Layer 7 of a small transformer language model trained on English Wikipedia (10 layers, counted from 0, width 64).
A neuron adds its activation times its output weights to the MLP's output. To switch it off is to set its activation to zero at one token and run the rest of the model.
A neuron's activation on a vector x is SiLU(gate . x) times (in . x), where the dot is the dot product.

Input weights of the MLP neurons that the questions are about. A number n stands for (n - 500) times 0.0024.
n8 gate: 346 726 504 252 434 349 62 590 370 349 556 199 582 606 645 543 323 780 701 745 634 276 549 407 712 378 471 456 441 698 450 600 571 491 465 673 412 650 632 632 641 347 669 660 673 339 517 402 596 400 505 467 558 574 545 662 481 527 784 505 424 387 559 410
n15 gate: 589 700 488 401 523 431 643 578 492 637 442 683 631 585 576 726 362 683 732 723 529 663 376 652 565 347 532 623 540 475 443 251 628 344 296 338 420 568 693 656 500 437 549 469 521 676 524 688 155 613 853 698 418 724 608 492 313 227 509 404 626 450 548 644
n38 gate: 547 435 529 637 541 545 417 609 716 471 664 437 316 307 543 640 952 522 618 530 500 589 686 518 603 650 463 633 643 159 628 376 201 465 431 518 175 487 585 479 450 611 434 429 310 475 155 426 481 466 585 331 435 409 696 321 367 430 384 523 467 398 341 350
n50 gate: 525 429 682 625 575 650 268 732 406 451 399 452 469 667 231 725 567 534 416 422 573 414 613 347 715 449 524 761 540 224 786 603 467 593 674 522 292 700 358 760 319 549 282 470 542 447 500 538 504 639 724 307 618 382 492 512 537 364 547 509 583 647 414 532
n80 gate: 279 537 624 330 408 512 548 747 739 391 645 219 450 472 348 520 509 635 692 455 528 261 736 378 449 398 473 689 739 548 140 513 778 391 442 408 531 306 675 591 443 488 468 483 558 492 504 458 473 642 183 369 479 491 575 337 527 433 479 478 696 589 339 444
n81 gate: 354 395 439 535 643 742 387 632 257 447 737 601 656 516 558 339 437 346 407 396 582 405 563 416 275 582 349 412 850 340 685 483 669 684 521 398 520 441 444 484 554 454 600 634 441 467 324 310 699 558 426 801 436 526 500 517 246 128 369 622 544 566 418 516
n103 gate: 435 665 493 435 545 580 363 562 364 377 358 211 454 518 534 425 467 547 361 189 549 623 381 391 232 500 224 427 529 519 465 327 550 422 446 301 572 657 734 341 414 603 306 464 462 583 701 624 529 394 484 545 442 492 484 580 335 433 257 438 317 504 354 341
n107 gate: 358 759 540 528 388 425 572 762 592 518 482 315 451 539 343 559 435 546 568 578 334 632 583 630 432 488 347 746 454 606 527 681 602 550 298 528 404 766 643 392 484 210 622 345 285 707 507 530 569 485 582 425 485 464 675 608 682 423 523 532 386 622 388 583
n191 gate: 551 503 580 852 537 653 487 385 628 533 517 389 570 660 585 540 526 395 452 348 594 489 634 587 425 465 429 486 507 644 714 373 531 409 780 380 400 390 595 305 609 578 529 380 600 486 578 414 448 412 514 388 535 698 413 303 466 455 461 430 546 615 380 321
n202 gate: 647 278 604 481 483 624 457 409 818 420 484 607 607 535 398 714 385 642 438 528 520 381 336 422 315 428 329 406 445 236 588 744 459 809 520 608 256 389 525 437 461 439 778 504 442 585 422 364 589 326 279 483 313 651 417 346 595 575 572 522 520 492 260 337
n211 gate: 535 390 465 592 605 384 511 672 477 427 292 702 724 639 527 438 743 601 436 430 415 630 441 400 564 670 545 288 762 485 346 439 651 436 484 688 266 405 488 272 345 289 553 174 551 465 323 544 551 585 373 500 384 517 448 508 695 572 545 271 564 679 605 542
n253 gate: 457 492 353 533 614 308 404 411 590 391 659 691 574 523 559 625 771 459 757 205 391 479 388 801 557 435 330 729 602 643 304 569 488 597 492 265 549 325 582 615 234 516 470 328 372 586 462 552 509 379 504 576 661 621 440 236 412 536 455 444 436 578 537 300
n8 in: 433 595 526 242 452 483 117 358 318 341 646 192 306 660 415 620 534 782 688 482 633 416 536 619 587 695 354 500 706 509 328 732 546 463 423 538 769 432 533 321 486 661 474 767 741 420 547 536 632 455 552 490 715 505 624 460 355 528 702 510 565 317 300 754
n15 in: 535 440 753 565 559 590 211 454 706 485 300 385 323 352 123 490 473 434 763 312 284 557 450 347 639 808 509 425 699 612 403 633 279 714 694 505 509 380 180 385 415 505 462 722 550 603 295 807 667 357 505 83 510 316 687 356 203 546 370 323 571 569 330 577
n38 in: 856 546 411 551 655 654 380 517 520 390 691 548 380 492 256 586 388 411 601 735 586 233 504 653 376 825 358 608 405 610 444 427 601 441 434 364 312 325 401 692 566 537 417 694 233 459 619 299 527 664 383 553 601 618 551 665 615 581 224 478 552 484 513 391
n50 in: 672 677 527 575 418 511 756 663 615 253 492 470 522 273 516 500 513 492 647 659 247 442 516 581 461 628 618 568 515 500 562 413 516 438 544 227 523 448 438 477 714 556 554 641 751 456 611 618 757 810 329 679 675 419 586 688 407 438 299 491 308 659 293 516
n80 in: 309 424 200 470 415 534 646 618 516 972 660 626 306 615 599 445 457 418 460 627 492 492 360 487 488 582 583 496 591 289 512 574 540 598 692 648 466 448 405 623 164 425 531 483 564 551 550 536 448 433 612 559 419 588 642 607 544 451 475 444 218 441 335 771
n81 in: 659 504 197 721 282 432 474 586 705 591 287 491 517 500 327 539 437 764 536 478 491 702 384 819 568 491 694 655 407 500 445 390 585 318 722 349 475 638 472 693 614 368 568 261 442 627 793 755 235 360 389 298 450 388 680 725 529 464 297 337 483 434 559 435
n103 in: 273 169 474 415 585 669 562 492 515 385 396 580 376 431 560 489 438 516 473 425 325 551 470 536 482 625 605 568 457 433 715 711 596 686 470 508 529 477 747 793 727 575 449 457 374 328 156 477 344 609 547 472 504 596 431 342 429 616 689 488 388 455 414 603
n107 in: 496 552 379 413 616 401 581 529 441 728 473 652 290 488 624 488 457 196 598 504 461 525 750 504 500 174 656 372 584 524 393 632 549 463 689 530 538 528 620 845 380 671 623 533 427 651 722 504 400 508 421 266 467 487 280 592 868 512 479 513 370 607 587 566
n191 in: 429 449 573 789 666 564 617 328 647 507 500 443 535 591 540 450 621 535 514 222 650 539 622 507 500 437 368 493 461 540 698 441 613 362 750 400 474 446 661 334 558 678 471 518 520 574 571 408 434 567 500 450 428 678 390 345 407 479 310 500 652 654 469 405
n202 in: 479 586 525 424 93 557 644 426 740 625 437 487 532 414 632 319 657 321 383 225 227 438 440 771 512 364 484 283 496 655 403 412 483 439 286 622 589 500 204 789 477 682 426 527 706 394 680 634 380 437 447 536 496 608 292 428 363 417 340 574 688 572 500 583
n211 in: 674 429 504 481 460 464 263 546 471 423 443 378 558 627 773 463 383 849 504 434 304 362 421 452 448 744 678 550 555 415 483 449 638 572 641 676 370 642 526 648 531 479 436 487 554 241 579 634 779 697 496 368 597 346 150 364 624 530 396 581 421 323 474 198
n253 in: 432 400 367 380 513 515 681 455 433 531 469 361 742 420 552 559 327 484 601 619 728 517 592 606 312 224 534 372 458 402 558 656 698 214 312 597 492 376 595 581 615 778 293 401 621 642 618 621 327 547 625 343 569 500 439 552 363 345 250 517 550 370 492 256

Output weights of the MLP neurons that the questions are about. A number n stands for (n - 500) times 0.0011.
n8: 674 596 592 353 392 569 236 480 407 386 522 343 489 552 421 505 267 489 550 511 456 446 772 393 691 511 273 541 453 475 382 408 707 609 300 748 440 581 389 446 463 495 449 626 327 474 537 739 308 393 612 572 476 668 667 796 523 455 313 474 593 351 333 499
n15: 512 487 538 488 456 493 519 580 496 473 425 465 552 750 333 295 499 348 446 328 641 325 487 400 363 813 925 142 515 659 121 704 131 362 636 519 625 357 645 606 701 475 474 198 435 497 543 882 490 344 458 361 559 530 753 599 155 315 637 587 350 484 784 426
n38: 367 604 487 631 665 698 451 346 600 849 414 432 516 180 419 634 436 654 416 358 447 499 739 440 406 325 491 684 789 430 652 635 350 630 345 440 514 539 509 452 801 177 485 369 327 549 645 473 486 436 548 498 454 527 552 520 458 561 434 665 294 841 597 653
n50: 308 409 472 547 248 365 453 637 481 539 711 747 169 306 467 351 502 542 429 665 688 531 592 433 501 703 524 446 365 587 435 657 561 354 282 610 446 474 614 597 528 676 898 419 580 654 662 692 357 542 624 669 399 422 528 325 445 457 450 438 456 568 638 179
n80: 502 566 594 286 454 647 550 289 672 493 301 581 536 562 601 470 621 448 328 686 415 397 675 436 453 617 337 550 412 649 517 361 334 497 774 422 542 355 380 707 330 435 291 418 449 515 477 786 545 508 651 66 505 230 444 737 388 448 417 886 574 385 457 442
n81: 164 474 290 448 722 568 496 438 720 331 568 531 702 153 549 490 514 375 717 555 301 459 566 601 581 453 449 696 742 333 603 265 352 503 698 308 354 523 220 422 727 528 442 621 308 615 580 317 640 324 532 535 536 668 305 374 721 557 430 438 571 475 569 657
n103: 629 641 584 263 550 635 573 280 339 565 315 460 725 477 475 672 335 550 449 540 346 556 614 575 540 652 860 429 512 450 454 629 378 737 500 522 625 686 328 198 474 484 584 589 538 601 720 201 399 364 361 586 436 622 507 601 455 505 426 623 343 683 216 478
n107: 512 499 528 494 446 537 447 601 517 214 539 323 362 753 425 812 725 366 563 446 563 530 246 464 416 302 661 448 359 565 358 213 397 415 321 386 681 372 484 353 644 484 298 457 476 591 326 416 533 332 326 790 743 209 556 425 445 342 620 572 459 598 567 407
n191: 540 403 478 742 547 371 416 563 453 364 472 406 602 832 486 425 513 422 516 488 514 492 382 504 630 517 671 655 173 563 342 215 645 496 407 660 404 783 445 641 409 536 435 644 573 207 393 602 427 775 526 352 495 398 578 519 477 501 501 335 528 521 577 439
n202: 375 560 456 614 361 374 366 509 592 586 718 527 571 423 378 672 459 53 452 553 334 154 524 527 440 541 307 489 563 524 438 634 702 452 478 537 461 609 611 470 774 472 360 741 507 974 355 505 620 106 648 561 501 650 427 512 347 335 419 545 384 486 522 424
n211: 593 689 464 370 621 635 415 456 593 682 450 332 756 752 430 558 471 791 431 628 444 548 585 468 388 538 460 552 305 462 542 549 323 618 592 508 546 629 416 308 570 288 408 426 211 528 643 633 737 424 289 498 249 646 680 475 531 480 650 343 695 622 415 576
n253: 626 419 666 101 431 580 236 454 599 283 524 521 610 588 631 434 573 237 515 390 571 468 385 544 450 474 587 601 475 650 343 484 403 391 561 485 557 302 940 384 289 509 473 332 349 602 464 595 425 593 339 697 483 485 379 487 534 434 320 413 525 584 434 410

Each question names a token from some text and the token that comes next. It shows the vector x that enters the MLP there. A number n stands for (n - 500) times 0.035.

Then comes g, the gradient of the next token's log-probability with respect to the MLP's output, scaled to length 1. A neuron's effect is roughly proportional to its activation times (output weights . g). A number n stands for (n - 500) times 0.001.

" ", then "8"
x: 512 360 628 626 503 413 483 521 424 429 545 418 526 493 569 420 408 423 488 477 432 395 616 410 592 550 354 492 463 496 517 604 570 440 483 663 500 462 421 413 340 408 537 599 560 483 539 593 430 502 539 530 444 608 367 414 535 471 256 526 477 478 489 578
g: 621 445 459 455 587 231 341 671 386 275 527 550 304 427 327 577 377 506 317 447 629 799 503 434 465 374 293 657 401 541 270 473 440 490 475 384 530 465 506 780 769 569 566 458 533 589 544 304 510 544 438 651 654 466 599 471 477 695 457 450 565 408 373 360
Which neuron, switched off, lowers the next token's probability most? n81

"aves", then " band"
x: 567 465 526 911 568 363 618 499 481 492 460 555 373 434 455 658 618 510 472 540 372 481 494 430 440 427 511 509 528 456 466 704 500 356 515 535 657 645 442 519 529 399 497 450 511 518 432 550 615 310 441 606 418 682 484 507 464 546 543 473 431 542 421 473
g: 339 566 519 295 628 498 471 728 576 300 254 625 495 535 368 479 399 303 579 662 571 435 370 297 582 399 411 504 417 522 680 243 579 500 517 403 669 710 651 537 623 680 615 274 728 461 580 577 444 492 494 529 370 665 562 439 530 400 595 349 285 540 523 513
Which neuron, switched off, lowers the next token's probability most? n38

"ee", then ","
x: 461 504 497 781 559 453 656 442 552 439 689 406 455 617 669 441 550 458 496 556 457 505 540 441 548 477 500 503 610 491 427 645 481 282 585 657 575 525 456 511 466 436 505 526 681 468 396 438 389 454 512 434 534 524 347 452 396 575 483 475 401 502 533 465
g: 560 567 517 458 513 417 735 443 378 416 592 504 280 544 621 438 598 484 497 730 501 528 612 490 710 556 601 420 549 374 687 584 419 691 449 640 399 218 345 512 499 361 647 514 617 316 398 289 670 641 490 498 544 741 679 253 414 448 550 474 657 333 450 319
Which neuron, switched off, lowers the next token's probability most? n38

"'", then "s"
x: 451 565 707 684 599 401 409 431 616 486 585 356 642 511 539 623 426 480 601 403 472 618 348 435 531 527 546 531 399 529 520 477 644 424 555 567 543 511 390 493 504 469 368 578 449 613 460 393 382 484 493 633 474 546 486 350 459 586 459 540 315 531 491 613
g: 494 623 539 685 635 299 650 370 716 602 624 507 634 320 713 531 417 582 534 651 615 480 522 519 802 514 719 420 267 763 722 405 371 384 507 239 622 472 481 560 398 506 484 542 408 527 661 585 582 451 572 499 656 451 597 647 421 416 372 617 463 453 510 603
Which two neurons, each switched off alone, lower its probability most, in order? n253, n15

" cop", then "ings"
x: 620 271 467 828 522 302 564 364 441 601 496 477 568 411 527 700 568 558 572 526 522 372 555 443 510 436 602 543 397 605 537 587 564 278 509 508 810 552 495 529 488 413 485 475 489 443 469 467 578 515 415 574 598 613 587 531 435 577 389 484 483 596 540 508
g: 566 649 461 527 369 534 438 391 696 510 411 478 605 447 543 576 486 205 534 328 320 601 507 720 669 321 632 428 355 608 565 466 608 348 669 323 446 426 269 657 345 759 429 547 435 387 518 424 529 386 748 536 370 679 409 457 291 454 483 415 595 362 614 569
Which neuron, switched off, lowers the next token's probability most? n191

" to", then "mb"
x: 529 447 679 824 533 520 571 521 532 457 589 342 488 474 573 521 707 430 535 538 521 304 504 526 529 545 450 620 415 533 388 621 583 303 597 357 526 612 594 583 617 340 466 576 503 560 457 417 462 485 473 482 502 429 497 447 362 665 372 392 466 484 412 528
g: 469 277 494 288 536 374 479 450 244 720 515 544 577 284 449 742 688 553 693 443 646 586 485 579 750 432 579 561 562 380 424 331 404 709 465 521 660 459 609 431 688 359 575 591 324 462 464 572 551 520 483 303 513 369 525 287 464 617 746 410 434 483 589 550
Which neuron, switched off, lowers the next token's probability most? n38

"or", then "ch"
x: 654 388 588 880 535 428 618 398 461 443 574 645 573 606 585 610 521 509 512 628 518 370 517 489 437 440 738 599 509 501 506 492 541 450 496 550 663 525 456 469 619 467 231 496 596 570 525 546 470 381 539 510 485 488 509 552 487 623 613 452 368 600 407 489
g: 634 396 379 425 454 508 372 530 215 696 540 197 338 344 470 679 482 557 645 438 302 492 293 432 368 364 628 507 356 670 504 502 435 487 683 569 366 431 618 559 773 416 467 616 662 351 557 363 569 566 477 590 378 446 535 474 413 431 619 309 673 644 407 407
Which neuron, switched off, lowers the next token's probability most? n191

" Tim", then " Inter"
x: 567 410 513 847 624 512 566 286 588 550 453 505 661 637 466 596 525 467 662 541 513 316 466 402 494 430 439 561 491 585 533 516 452 314 555 570 565 591 509 513 493 491 366 550 595 504 512 420 416 557 389 539 387 642 612 365 378 567 525 615 366 449 419 477
g: 585 446 458 722 213 397 458 730 559 691 504 439 435 481 517 261 580 398 356 657 459 547 293 630 426 619 471 501 555 632 544 467 497 240 577 470 458 919 499 485 501 397 627 502 521 602 532 443 453 394 428 376 475 394 434 581 362 427 322 389 596 509 207 536
Which neuron, switched off, raises the next token's probability most? n202

".", then " P"
x: 465 415 603 853 453 388 394 473 586 485 497 419 387 683 598 472 397 474 464 484 522 514 414 492 463 439 334 426 539 532 333 656 499 340 599 622 550 581 430 586 546 471 468 576 448 446 473 481 491 266 396 509 469 621 326 465 579 546 489 555 343 352 590 567
g: 606 434 670 483 569 441 662 524 666 409 418 345 463 659 650 557 429 329 536 539 458 599 594 531 481 622 377 470 423 573 435 392 472 619 411 677 238 617 603 264 453 484 470 349 485 610 576 342 451 913 396 408 355 476 647 653 406 312 551 504 387 728 326 610
Which neuron, switched off, raises the next token's probability most? n202

" |", then " II"
x: 587 311 652 604 524 381 600 468 612 553 455 390 543 350 531 448 390 530 403 522 398 494 317 475 354 467 222 506 271 468 284 535 646 402 550 721 693 674 503 369 397 459 423 615 526 574 502 469 539 467 355 551 662 598 358 480 506 543 243 440 434 415 525 557
g: 531 518 567 575 555 555 397 347 352 802 415 595 441 439 717 752 529 332 501 582 393 572 668 748 594 593 379 559 547 667 600 455 489 444 329 444 330 562 610 508 456 713 566 443 518 606 445 420 605 599 521 465 321 246 545 546 577 612 769 487 698 529 705 329
Which two neurons, each switched off alone, lower its probability most, in order? n103, n202

",", then " in"
x: 610 502 524 715 551 391 610 534 533 447 455 446 260 477 517 480 355 418 496 408 442 470 362 536 432 471 464 526 493 616 256 658 563 301 570 634 563 642 369 431 443 388 412 532 363 498 360 357 451 419 417 504 461 579 422 637 549 650 547 493 467 494 534 469
g: 409 335 565 614 612 345 536 225 425 461 655 553 468 507 572 415 503 557 399 424 407 556 310 292 534 508 389 294 605 479 846 568 522 305 572 473 780 425 511 408 505 365 580 453 623 432 684 379 329 336 235 379 586 620 438 575 632 563 417 543 473 373 584 337
Which neuron, switched off, raises the next token's probability most? n107

"ama", then "ican"
x: 517 393 420 751 490 499 558 457 505 418 540 453 535 595 422 719 592 469 493 640 525 379 512 439 358 337 454 491 559 528 656 598 571 366 444 649 536 493 483 419 438 591 431 585 432 580 409 485 416 375 521 522 475 654 431 402 494 471 428 394 401 559 427 500
g: 459 560 480 476 625 468 337 505 433 707 596 538 365 550 478 784 535 507 569 505 656 560 550 450 439 479 573 490 454 212 552 570 388 644 504 515 481 458 699 440 249 585 693 212 322 491 607 525 291 638 526 494 381 572 413 592 755 832 523 429 564 330 644 566
Which neuron, switched off, lowers the next token's probability most? n202

"inn", then "ers"
x: 627 358 533 769 538 450 847 383 510 483 372 472 540 609 468 633 600 357 535 541 433 518 550 501 420 394 631 568 558 632 594 599 679 344 603 521 588 536 520 448 508 579 342 486 446 554 561 547 421 326 515 556 549 674 449 390 462 439 482 480 440 521 518 473
g: 642 514 621 467 689 548 313 339 451 707 506 608 452 484 499 551 435 420 443 472 747 622 404 528 489 284 718 485 400 679 537 224 548 422 537 296 539 268 580 750 541 560 444 635 550 577 464 487 359 389 455 776 591 604 419 584 318 383 450 455 494 663 423 279
Which neuron, switched off, lowers the next token's probability most? n253

" Mor", then "ris"
x: 562 327 565 789 680 361 638 364 553 468 582 442 616 766 444 570 529 446 760 455 664 459 491 380 389 311 567 452 469 492 628 574 477 532 605 587 547 576 541 404 392 445 446 539 529 518 545 615 401 495 507 495 443 483 377 455 367 669 439 603 511 662 519 335
g: 621 642 711 351 607 652 453 402 418 686 687 610 521 409 508 382 445 603 718 617 668 739 509 446 371 561 678 573 441 558 419 790 402 464 535 443 466 568 446 526 242 360 546 538 296 451 598 600 593 639 746 482 526 378 535 679 474 374 718 557 687 493 562 521
Which neuron, switched off, lowers the next token's probability most? n202

"s", then " College"
x: 421 362 614 768 553 377 601 452 530 434 641 508 326 541 728 567 603 495 487 578 416 493 502 472 506 336 501 481 630 600 493 708 519 346 611 606 657 520 397 615 446 398 551 518 559 493 326 514 410 441 433 537 422 546 345 405 412 573 439 483 440 557 450 522
g: 500 638 633 363 677 624 228 390 530 669 496 345 532 510 341 504 399 397 416 727 770 447 628 356 585 381 376 339 430 393 629 446 456 427 590 389 546 531 701 460 585 660 532 361 718 503 455 716 541 569 468 530 350 427 230 409 530 410 387 492 375 717 538 628
Which neuron, switched off, lowers the next token's probability most? n80

"1", then "."
x: 649 382 530 704 405 370 577 538 318 514 563 566 355 662 522 443 377 437 404 433 487 537 618 456 625 418 422 480 498 456 454 603 566 532 488 632 528 478 488 481 403 472 500 576 462 657 525 577 413 544 548 483 562 579 574 520 529 518 298 497 508 521 379 475
g: 563 385 315 619 617 292 722 393 538 606 290 498 475 458 403 788 724 595 576 388 558 606 537 680 429 339 670 493 380 465 542 542 540 273 628 487 671 366 234 542 396 291 544 412 517 842 514 446 448 402 532 408 540 407 436 488 366 580 482 476 480 636 569 464
Which two neurons, each switched off alone, lower its probability most, in order? n107, n50

" and", then " on"
x: 647 374 501 736 477 367 627 601 591 398 385 607 442 330 435 357 433 521 500 487 413 422 465 549 508 586 317 436 398 553 273 590 542 286 513 580 545 750 297 371 442 487 465 523 407 565 489 420 485 377 299 342 455 595 464 527 446 645 601 489 543 386 460 537
g: 449 402 702 564 479 341 390 354 303 417 493 407 248 558 518 614 360 542 449 459 317 596 308 498 294 413 571 275 632 374 752 525 638 457 581 531 656 366 556 430 456 522 381 467 581 293 570 583 463 498 329 402 798 564 442 716 632 606 411 612 452 297 422 455
Which neuron, switched off, raises the next token's probability most? n202

".", then " |"
x: 666 392 568 735 310 377 546 488 513 472 480 413 627 300 523 419 299 378 446 519 439 560 359 481 345 507 301 498 336 579 201 610 517 442 647 732 646 728 416 439 380 435 379 614 424 408 440 408 405 335 315 408 504 583 417 406 577 628 352 511 582 399 496 665
g: 621 401 604 453 409 562 487 414 363 416 605 379 593 573 573 565 685 605 406 420 488 712 734 400 312 504 441 325 656 307 729 582 440 579 407 407 264 320 545 588 286 447 487 628 407 468 336 348 586 505 511 231 768 425 675 690 530 586 430 509 382 488 438 553
Which neuron, switched off, raises the next token's probability most? n202

" The", then " G"
x: 520 531 631 732 550 418 487 484 547 468 507 431 466 559 477 496 493 408 563 480 609 445 435 384 511 639 233 528 382 469 463 407 611 401 499 571 554 800 504 498 478 430 446 503 501 682 417 446 439 543 417 443 508 521 533 470 493 538 349 507 449 573 449 561
g: 601 479 631 573 485 309 497 529 480 325 460 638 351 673 748 514 707 703 681 412 374 565 430 463 403 466 612 459 622 531 378 523 590 558 514 676 482 607 388 348 787 686 289 677 655 436 697 444 598 512 380 579 407 649 671 297 483 372 440 407 557 495 604 672
Which neuron, switched off, raises the next token's probability most? n107

"1", then "2"
x: 571 395 656 681 553 415 510 538 315 461 559 499 325 579 523 516 442 464 441 415 452 477 605 315 563 477 352 480 412 496 511 632 574 494 502 645 550 418 454 472 389 426 522 614 433 593 550 557 382 497 525 605 444 609 491 384 484 443 330 424 503 360 426 567
g: 405 507 548 462 435 734 443 504 539 525 487 400 613 552 533 455 502 473 638 506 418 375 554 579 826 459 373 540 678 271 702 503 552 491 558 621 462 629 285 386 376 726 384 615 644 592 294 818 651 331 557 472 349 604 461 642 400 507 317 510 542 526 417 753
Which neuron, switched off, lowers the next token's probability most? n50

"1", then "–"
x: 496 529 482 620 414 365 634 526 447 533 559 338 510 613 727 463 484 435 416 496 443 610 494 399 483 364 544 564 385 566 457 514 560 292 283 562 688 511 512 535 363 396 443 521 592 638 521 470 314 472 412 652 372 589 527 565 387 591 401 456 487 496 437 467
g: 562 509 579 585 604 387 689 452 357 721 692 482 486 563 549 740 511 723 515 619 428 552 663 490 293 647 534 397 502 255 651 593 640 644 344 502 651 325 644 267 357 666 502 676 476 504 386 715 409 411 673 641 626 584 494 412 485 613 541 604 557 490 366 593
Which neuron, switched off, lowers the next token's probability most? n15

" and", then " water"
x: 563 368 544 722 572 566 492 568 642 453 558 497 403 436 488 501 536 410 615 500 527 368 523 517 443 531 311 432 400 624 437 566 556 165 524 549 462 716 381 489 551 480 426 488 467 532 427 369 432 427 477 352 398 517 504 526 400 624 476 453 427 489 425 502
g: 674 573 339 537 672 340 393 436 438 470 613 678 454 404 334 347 737 336 374 363 461 499 485 481 627 452 493 584 461 506 512 463 225 556 499 235 537 455 237 431 331 555 634 451 508 525 658 411 835 620 689 475 418 448 578 687 425 403 740 442 543 501 462 535
Which neuron, switched off, raises the next token's probability most? n38

"9", then "7"
x: 666 430 568 493 394 440 307 422 409 511 511 383 522 601 666 429 405 497 451 418 591 472 556 375 668 500 526 525 352 431 449 631 573 367 348 608 611 466 584 407 394 371 372 585 476 622 484 491 399 592 564 684 486 603 465 423 574 587 497 385 520 481 458 512
g: 695 467 681 435 447 693 369 491 394 436 534 706 539 585 232 347 550 613 386 300 600 442 341 373 503 465 573 638 403 715 373 507 535 335 524 602 310 396 406 681 788 515 619 608 754 370 430 531 568 539 397 600 625 655 586 610 516 347 568 576 486 660 395 548
Which neuron, switched off, lowers the next token's probability most? n8

"9", then "9"
x: 689 361 506 412 373 352 424 419 382 492 517 363 411 544 635 459 380 557 452 414 620 442 570 330 635 504 612 511 422 385 390 634 573 437 392 640 568 478 592 423 493 386 404 561 478 560 373 539 435 571 526 568 509 635 447 483 502 498 445 418 528 494 437 531
g: 444 536 371 463 586 209 753 632 533 320 295 416 578 444 610 520 429 297 630 577 480 616 677 384 510 440 453 556 436 516 398 456 538 617 433 407 474 398 563 443 490 544 481 487 357 647 549 204 230 469 533 410 575 422 321 299 879 568 692 529 525 421 449 446
Which neuron, switched off, raises the next token's probability most? n8

" P", then "ury"
x: 539 259 495 691 607 408 589 425 571 659 510 427 599 820 645 615 504 367 472 352 688 490 498 434 447 293 570 593 490 421 578 621 575 392 447 615 559 439 303 547 585 503 350 623 447 471 474 606 449 545 527 517 509 580 521 471 446 676 337 519 523 530 522 405
g: 320 689 510 560 616 413 403 506 494 680 636 593 614 636 565 529 269 657 563 582 433 472 475 450 552 475 469 795 561 692 543 534 328 440 361 274 462 441 642 424 411 321 382 515 552 367 315 356 513 554 603 563 260 780 513 358 502 234 424 626 534 553 403 338
Which neuron, switched off, lowers the next token's probability most? n50

" from", then " The"
x: 574 478 601 715 545 296 650 559 529 536 483 438 287 337 472 406 515 487 506 486 497 358 529 532 472 500 407 505 444 541 373 571 551 239 574 545 515 645 406 421 382 487 437 512 421 408 413 296 541 502 401 501 475 470 402 400 573 596 355 450 468 517 456 451
g: 398 559 338 455 299 784 447 651 554 574 544 484 579 542 569 667 288 301 487 726 386 533 500 566 366 433 303 618 423 707 334 519 481 497 572 709 395 611 381 558 673 290 333 546 576 489 426 576 309 383 512 681 463 380 511 291 520 427 271 592 478 494 325 544
Which neuron, switched off, lowers the next token's probability most? n38

" F", then "un"
x: 488 404 563 704 553 329 561 479 533 603 500 450 709 734 554 467 533 358 594 346 672 511 504 420 489 322 449 564 493 509 539 680 461 332 556 652 619 506 339 538 544 355 379 597 412 499 393 534 490 511 523 530 573 664 526 279 362 587 389 502 352 640 542 466
g: 545 394 563 656 459 508 346 648 227 677 784 420 539 440 510 615 383 372 280 581 399 593 527 479 540 546 533 424 427 442 370 266 608 735 531 569 656 517 507 521 329 662 403 553 227 460 427 602 501 627 572 370 514 610 487 574 314 671 264 560 347 457 484 702
Which neuron, switched off, lowers the next token's probability most? n191

"B", then "ab"
x: 569 426 681 843 535 391 666 466 605 547 360 568 752 711 642 590 409 485 611 306 606 499 495 398 627 557 533 576 440 452 594 632 621 342 569 503 555 634 577 473 459 520 386 578 424 634 376 563 566 524 436 493 461 599 556 343 432 554 413 546 450 628 382 497
g: 648 521 704 522 545 260 393 676 621 393 602 528 551 435 504 332 641 297 521 493 459 443 300 548 387 566 463 478 459 592 244 434 415 488 563 806 277 681 583 499 523 513 548 408 225 429 734 366 404 229 539 325 427 573 563 429 380 606 567 525 433 435 468 639
Which neuron, switched off, raises the next token's probability most? n202

" Min", then "imal"
x: 553 491 442 778 599 475 518 444 596 543 504 495 582 617 430 697 456 496 416 458 534 391 542 422 428 422 583 421 377 532 536 476 420 457 612 700 719 512 552 380 448 623 510 585 488 497 551 353 419 391 501 512 526 560 502 419 398 624 358 438 442 528 392 423
g: 754 646 345 426 632 437 301 598 694 462 448 592 508 352 472 611 508 446 298 437 384 607 435 542 691 416 656 519 574 358 494 501 500 635 543 162 429 345 472 480 698 494 608 472 314 501 443 552 661 557 633 313 512 319 416 572 505 582 462 291 346 348 232 460
Which neuron, switched off, raises the next token's probability most? n191

"4", then "°"
x: 473 421 526 709 491 379 428 432 512 556 642 519 328 632 570 541 510 510 575 479 546 526 554 409 583 513 534 546 475 509 467 643 512 280 430 612 646 506 551 376 458 503 380 523 428 519 473 576 392 480 528 540 536 631 512 354 513 590 424 244 435 565 341 521
g: 597 463 363 469 438 566 359 493 390 547 440 760 599 506 339 309 396 67 394 586 621 593 480 732 594 307 497 455 619 357 377 577 371 520 335 385 283 589 394 663 391 487 614 604 591 457 489 696 494 394 665 442 679 421 563 320 424 569 431 505 605 500 530 417
Which neuron, switched off, lowers the next token's probability most? n191

":", then " Pass"
x: 544 418 470 661 365 318 521 522 581 593 563 307 382 573 605 441 411 534 603 473 493 420 398 444 500 435 379 544 459 451 356 610 516 413 605 562 469 608 397 447 511 457 354 528 500 416 425 615 482 364 583 498 476 497 428 614 336 522 395 457 438 499 454 525
g: 387 430 351 535 541 688 516 671 705 602 365 527 613 332 505 591 445 222 621 582 506 666 396 716 447 545 452 432 498 798 447 552 96 513 512 464 689 583 672 638 432 589 497 589 609 655 414 496 492 590 392 367 436 513 351 487 486 409 465 466 571 647 262 493
Which neuron, switched off, raises the next token's probability most? n8

"3", then ":"
x: 458 462 478 665 403 348 839 467 509 611 687 398 376 612 555 401 564 486 394 589 432 594 556 406 424 419 498 531 429 486 379 666 621 344 428 677 611 485 504 585 452 431 477 599 568 591 374 520 338 414 488 489 514 625 408 457 396 573 422 421 513 446 478 539
g: 569 619 702 662 539 727 356 448 419 723 381 448 192 528 690 464 429 221 480 394 567 629 469 639 364 606 548 749 692 615 624 271 564 424 436 442 555 510 467 453 476 393 551 726 701 558 511 551 503 462 550 491 479 503 569 402 454 643 451 554 698 264 426 494
Which neuron, switched off, lowers the next token's probability most? n15

"9", then "5"
x: 527 433 490 465 396 306 479 500 421 502 683 394 341 560 590 435 453 550 463 428 570 489 527 365 657 588 413 581 533 368 392 633 611 449 401 631 605 479 413 555 522 383 445 649 556 504 460 537 405 578 515 549 546 610 480 445 408 484 541 427 477 495 453 581
g: 659 559 513 351 465 555 320 423 413 543 447 523 389 483 619 751 628 391 400 486 341 435 539 486 562 631 524 280 545 533 413 443 473 482 617 538 676 674 585 600 621 732 366 529 485 462 535 663 730 504 481 572 513 169 526 403 73 356 441 397 421 380 550 644
Which neuron, switched off, lowers the next token's probability most? n80